Layer 3 of a small transformer language model trained on English Wikipedia (12 layers, counted from 0, width 64). Numbers have three digits each and are written without spaces.
A neuron adds its activation times its output weights to the MLP's output. To switch it off is to set its activation to zero at one token and run the rest of the model.

Output weights of the MLP neurons that the questions are about. A number n stands for (n - 500) times 0.0023.
n23: 475527460400430358385562456387488363310401333601510451495555572566361358563536584604554567603515354377577557566363414531482307405474551518256316474627439305432457513544524507394480550362335595
n32: 491532577482743644577549445648311453481473656693560585595535509370276595493511445513636458564495491348373508655599375692429729561546617023538514504547491409393334555514535625431427448338510321
n38: 655525556537594425516117216494371519568543506355427453423525429614649374473512597353481494340525540455500627434388441513315370490336428561470248474539387471484474537419569545402483749294573354
n53: 514405411355497352538582503448636527342591567503467327421345622446512468414316431511630581623671583646585455765637682404639530472580598573603305394653577392663320675488641665468373639473507654
n72: 646543460355548455546512540564575582434448413494299289610491632448510605438595353413418521431378495587633330306498397501614606459592552665392648357558488557362408283693617620478799371618483446
n76: 552435578546563487447622620719614397496533512504598532461287603499276396607694521593482382535617446498362609507450613586770522353422517420633434591487669373426452523536514389652395416385490478
n78: 563697506635526529465568426281620544693446628460547519642476672446540562344316645515480437595539388630696508384395554564467633451615705358448584588577411605458700408520526524421658509266240771
n102: 638461360397573332540366366453464445596665344302634577404496595495490597656525682535483532603586332526451674356594468463508602629554368518408491346458457472337548410352658295484377362494366600
n124: 505645435522424614568501339435431376551510573649418607534503579497453452418335440469540256449679355443370445410486494648385299471416212593499504557325476696590412658365447499521359140574426554
n134: 677536285458522576591604642345462376368525556672604590425497518598704597435348483268438354313560412342431501434549662566578660419491695315479586541616580198308574569644412433571409443557514606
n143: 519496398430514143429357611471627368332484435443338253357426460687570575385350547485393529445452665383589490226474454620494648385619508413576630312444651524465576466568544543452470614625513620
n148: 564694701461528616497437328511473600442382577267606379466461486386522469411584445548486310489382661500636501474310423226333537588350689445440454460354573292454357309518588567524506442589579436
n162: 442264693752460648409486601434424710585433606632675458473312429453475437281604396533555642497397505333491407439583746481585509481456480557423404457338458476372640497547577491595370541608612555
n170: 448422492490363678458537432351515572585541456693634561442543530513540477770470593587339463430546524605540426396286693575745523396599512502522644577430556449579533379604388367589552529399500674
n179: 559434310446453678525404440459426531221618442387527363493458349530659544547412519695546300634506427508556485702550728502492404562445464527414159473660242309340465549510570522377553466536393603
n182: 595589738570486552519482612292488651556344558417503489506554603390491725646450743442545573374420694477561701448504519568465498152416460615583468464530556476561503720671361565473729580421505269

Each question names a token from some text and the token that comes next. It shows the activations a of the neurons there, in the order above. A number n stands for (n - 500) times 0.09.

Then comes g, the gradient of the next token's log-probability with respect to the MLP's output, scaled to length 1. A neuron's effect is roughly proportional to its activation times (output weights . g). A number n stands for (n - 500) times 0.001.

"or", then "ati"
a: 521505569498500502504512504446498494500500499500
g: 369440516572416338352435467369569562521626562672479484623340361732607590398229469581529617540460756506178406515525379467427354409506589763534463408430334506562322400583399354340495243697657430
Which neuron, switched off, lowers the next token's probability most? n134

"e", then "z"
a: 453500389500478502497500503503500494500501499493
g: 714795640630751489610402585294369435472700347613424578306684467456579495522659516389529478739434670766564342585471459518359445389447239519396383588558594493608459327411464407390495649577432411
Which neuron, switched off, raises the next token's probability most? n38

"l", then "at"
a: 497500427497506488500477604500600501502500500500
g: 400318202369276458460541177514528421368639624453706382348389614573254476647499608332604457661659333615682581395421452649454367442607465485546544357321521539429510717443551407421479507524700465
Which neuron, switched off, lowers the next token's probability most? n124

"'", then "s "
a: 499500509500504500565476501500500499536390500519
g: 455663425449368542447811484690543472432521584587676786601336576344550584509380288376585679498765295609543438506615572403481495604603441527379573372639523508314365633761331523370584665485480348
Which neuron, switched off, lowers the next token's probability most? n170

"l", then "u"
a: 497500414502507486500477607500592501497500500500
g: 502352348482662465395515256540416467554400648441466574599463501583609326335436724388480743647605608530474447470549552339451572264833417374261532498210482429611562315535401489325368326441448373
Which neuron, switched off, lowers the next token's probability most? n143

"ation", then "s"
a: 502500500522510499160333498511500500500429502569
g: 460481382679339572533568514594376562401387371405555533499715518637478778627579615659383852610532450566480626593706724315585497480577403594384602378705360449381523792497517438343269543540518492
Which neuron, switched off, raises the next token's probability most? n102

"en", then "n"
a: 500500495500501500501496546418501500500456500502
g: 425406313388700508595407508599374622376542635258282523420381352496348572356567582751582399679527431684679768568630500591475404521651393546734502509531539522429533558530426406301780271554475418
Which two neurons, each switched off alone, lower its probability most, in order? n134, n170

", ", then "a "
a: 500500493482500436500500500501498500501505500501
g: 438497383437486596678468367479579611614296355459584340421629577377504462611632324402812510591798509394722508364593533616287288589511609518732457535250405455531330413317445531555378563498423682
Which neuron, switched off, lowers the next token's probability most? n76

"e", then ", "
a: 505500500500362501505498500503499528500500500500
g: 227515678477408541670425343543533733385586597214503454552430518474323679669348387505533303418585377436570266491412679356412329532606666503492572632542449630537358236356318523588632362486608476
Which neuron, switched off, lowers the next token's probability most? n148

"gr", then "oun"
a: 500500500472500500500500657500493492390499503500
g: 466517535751539516616550504488605204622395402482446626552313621393497367802490542454437397244581444430277389638376689711636511501598474504811365649556448650611509505403488500352599459577609720
Which neuron, switched off, lowers the next token's probability most? n124

"pl", then "em"
a: 500500500506500500505432499500493508477515504500
g: 611665318510381434423580197467451492450506285500605553739282649349601633552613513444587448410208445605648549487403529400360355447782506480299545473706504511412316529510354501393493453296716573
Which neuron, switched off, lowers the next token's probability most? n162

"con", then "si"
a: 480500502493500505442518501470466501500497492500
g: 520462572218338436410456432707552475405355506585340393334341713310616735535370532448543583433428586461442355533525635391371467536632679433471531481446368371564337522779611483492385814311415726
Which neuron, switched off, raises the next token's probability most? n143

"s", then "es"
a: 478500500500489505501502500500500500499504502500
g: 673508581618511604523317573479518251275571705597316475534498483672472322511413398432384388773667532564376466400192656585526561651536326580587366253534332396354552497426435567601368293442397583
Which neuron, switched off, raises the next token's probability most? n23

"by ", then "the "
a: 509500504479500386500500500500499500503500502502
g: 564355301627399645375585616573383523677539323503493333492510404609373393483359733578421532536161383541532707561312319376458534546333479325405596478552283567733643423490569387578311473278603541
Which neuron, switched off, lowers the next token's probability most? n53

"up", then "p"
a: 500495500500495769500500500500469500500502500504
g: 562696531562398631609414612789539484301153667663455541558590670626663486615395543457515504491620385343625411378569329583662526496558624547504529541649744567231510246398667430488582581573399535
Which neuron, switched off, raises the next token's probability most? n143

"and ", then "in "
a: 499500499452500443500500500498503500501500503504
g: 278511720623272618575418474601640438368589367533484365406501551549389620563455529603471529400477483593426266762508395537501323427492374394683841331477435403531376277550238420728591466402359493
Which neuron, switched off, raises the next token's probability most? n76

"am", then "pl"
a: 500507500495501499443402497499500500502501500642
g: 269475689711519550405499605612589674436478467520570576568545465512270184707522580550359561367564454459466578399610564453534298226395535332475547716445284482385799613445543292327648563534488495
Which neuron, switched off, lowers the next token's probability most? n182

"iv", then "is"
a: 499515500497565504498492484500500500500663500510
g: 390577391521523475530681615697594460549444739693697500340247408671571552523505539605398715458291706559391793540376588413698600360611528535409521501555240547467552493699433513327453301643481553
Which neuron, switched off, lowers the next token's probability most? n170

"to ", then "b"
a: 503500498494500504500497500500487501502502502502
g: 385538801495662675543539539606416497546588695456514649417603696408301435468496582469554434497702326488326506388684642585480515470628597446136449601506335407526440413629366683302592420203421443
Which neuron, switched off, lowers the next token's probability most? n143

"ang", then "el"
a: 504500500500500496506494492498500500427502500504
g: 571572351708368566354530682512474542398724537329633549650534310441705595424479485525598525674428414493316488379469890667385658425410535526555525654673268382465535694605565311528420436580444302
Which neuron, switched off, raises the next token's probability most? n162

"wh", then "it"
a: 500357500510500501500497503499494498502501499500
g: 559368515391477660467320656429675508570332603311562568254540342521612316464733494647420385533603361443426572559522475352397733439570408597627495447320546665458807535516672350296598241371495478
Which neuron, switched off, lowers the next token's probability most? n32

"ion", then "al "
a: 449500557500441498503183459500503502471502498613
g: 596497611601480531333622481482471412564833337556454428301817460604502459555449381380580397399359770577636441675248570480505451379415579399534486442753429366557609272323555431573527524512238389
Which neuron, switched off, lowers the next token's probability most? n102

"ic", then "ation"
a: 500500500501501497489492501408500499591513503502
g: 470347241405522413432523320521428396481669416635670555577509581460596668192322401407689492471274541512387645430355685435516436785425727499366495525614504311584374403524403703404308538427540636
Which neuron, switched off, raises the next token's probability most? n134

"od", then "y "
a: 503499492506500499500500502756499492500500511596
g: 470323312332569395600354205503597493314476385599662669257352526607636516788697634472450590491323424318322492618476628428375489518503309448577421427343567390380669519486517513388621573449516729
Which neuron, switched off, lowers the next token's probability most? n134

"the ", then "bu"
a: 508500494499500453500500505495500502422501504505
g: 611530529479217603537573483527479359555571457452497312356471505396339628329511582379279706392670255757488496545636432526386502321612489557265690478625729430530551567615703327557685389419315482
Which neuron, switched off, lowers the next token's probability most? n162

"with ", then "c"
a: 498500496481498390500501500500499500502500504501
g: 540457682507571390329393359389458586444527697660580605441315505301549836468542618488386268516678421529483714400641684290549574427742429499546580599536593563691308546527577496489509227600380639
Which neuron, switched off, raises the next token's probability most? n76

"wh", then "er"
a: 500159499500500500500500501501500495505433492500
g: 580199521686639751624610629591510611669297412261414527555441449611383495721594511401262219443593465447547556501619601529461505518542550652583675668582619804608435443514686482533444400482372504
Which neuron, switched off, lowers the next token's probability most? n32

"e ", then "d"
a: 501500526513500402499501500500504500500500500502
g: 418567396620585486328581460544374599503627741469508654446341640279563592527470565592502511378827452297504532229581669440498536332825376553660426397586727511504603653521576449402614318323582518
Which neuron, switched off, raises the next token's probability most? n76

"m", then "all"
a: 502500501500504502502500500507500498585505512500
g: 597557635460484607423612430546241356749599551539664576369302650676728452550686355592485528773431695783532493576460455489457353839648464414443406478430470538408483675423374360567438559593434497
Which neuron, switched off, lowers the next token's probability most? n162

"to ", then "ad"
a: 502500499508500507500498499500471496501501500500
g: 368383724690597715355578461426556283489557715545622496517569651531349612568463484251585660531622407507344374416599509644512717421532473398342499658547333389511367372779387571497433444347232367
Which neuron, switched off, lowers the next token's probability most? n143

"s ", then "of "
a: 500500500486502481500505498501500502502499500500
g: 545411505594801468653474549498554380467439621715676460513500611227372360431453369539406587550526413820487504553559489528441586653739593561501640517393647456571479428694766534493158352667627470
Which neuron, switched off, raises the next token's probability most? n53

"with ", then "ch"
a: 507500497496497389500501501500498501503500503502
g: 418398706560543712326424482479339545636436521374552555416284526487464440556559466498184418430518333636583775286621661445664673316458247469466392779542458618577450537540543373472493472702465289
Which neuron, switched off, raises the next token's probability most? n76

"y", then "st"
a: 500500500501500500490347500499503500500501502504
g: 540599632497421517448631451262491302346676558682541197416472566648433534669513395341571474544341709569567578411419504586622696368647348448521605709522420464620524568725805296463597624410378411
Which neuron, switched off, lowers the next token's probability most? n102

"on", then "e"
a: 508499451500500500500507587516500443501500499498
g: 408520466340463527317641668631550382605619476345464345722431705349270459677139445571581401582525271384491581674463254579596369667529620518438650689404463593367278459522468477591543516496509533
Which neuron, switched off, lowers the next token's probability most? n38

" ", then "C"
a: 500500500504500501500494500492498497502500418500
g: 354512673674723359385556601388518375642567690647432524776418418465640784681570555325633424412393641544502639453471660392521772425573435390650431727315520554591446632537371496588592349575399478
Which neuron, switched off, lowers the next token's probability most? n179

", ", then "and "
a: 500500494441500399500493499500496500501499501500
g: 481556718340561449569622480519438538317737657716284409570517445367366480279188635501270373648637383466600582558460577608462589602458581721682418380304652499448409398529431502459655482285587441
Which neuron, switched off, raises the next token's probability most? n53

"W", then "or"
a: 503500500500500499500501500500500499424501500500
g: 472646375581635555491391560336448484390598337700550700663682412580393540431386318342588691318448646543640712487628391809444484351435524558484417475243363537336678559744500571464395512562642385
Which neuron, switched off, raises the next token's probability most? n162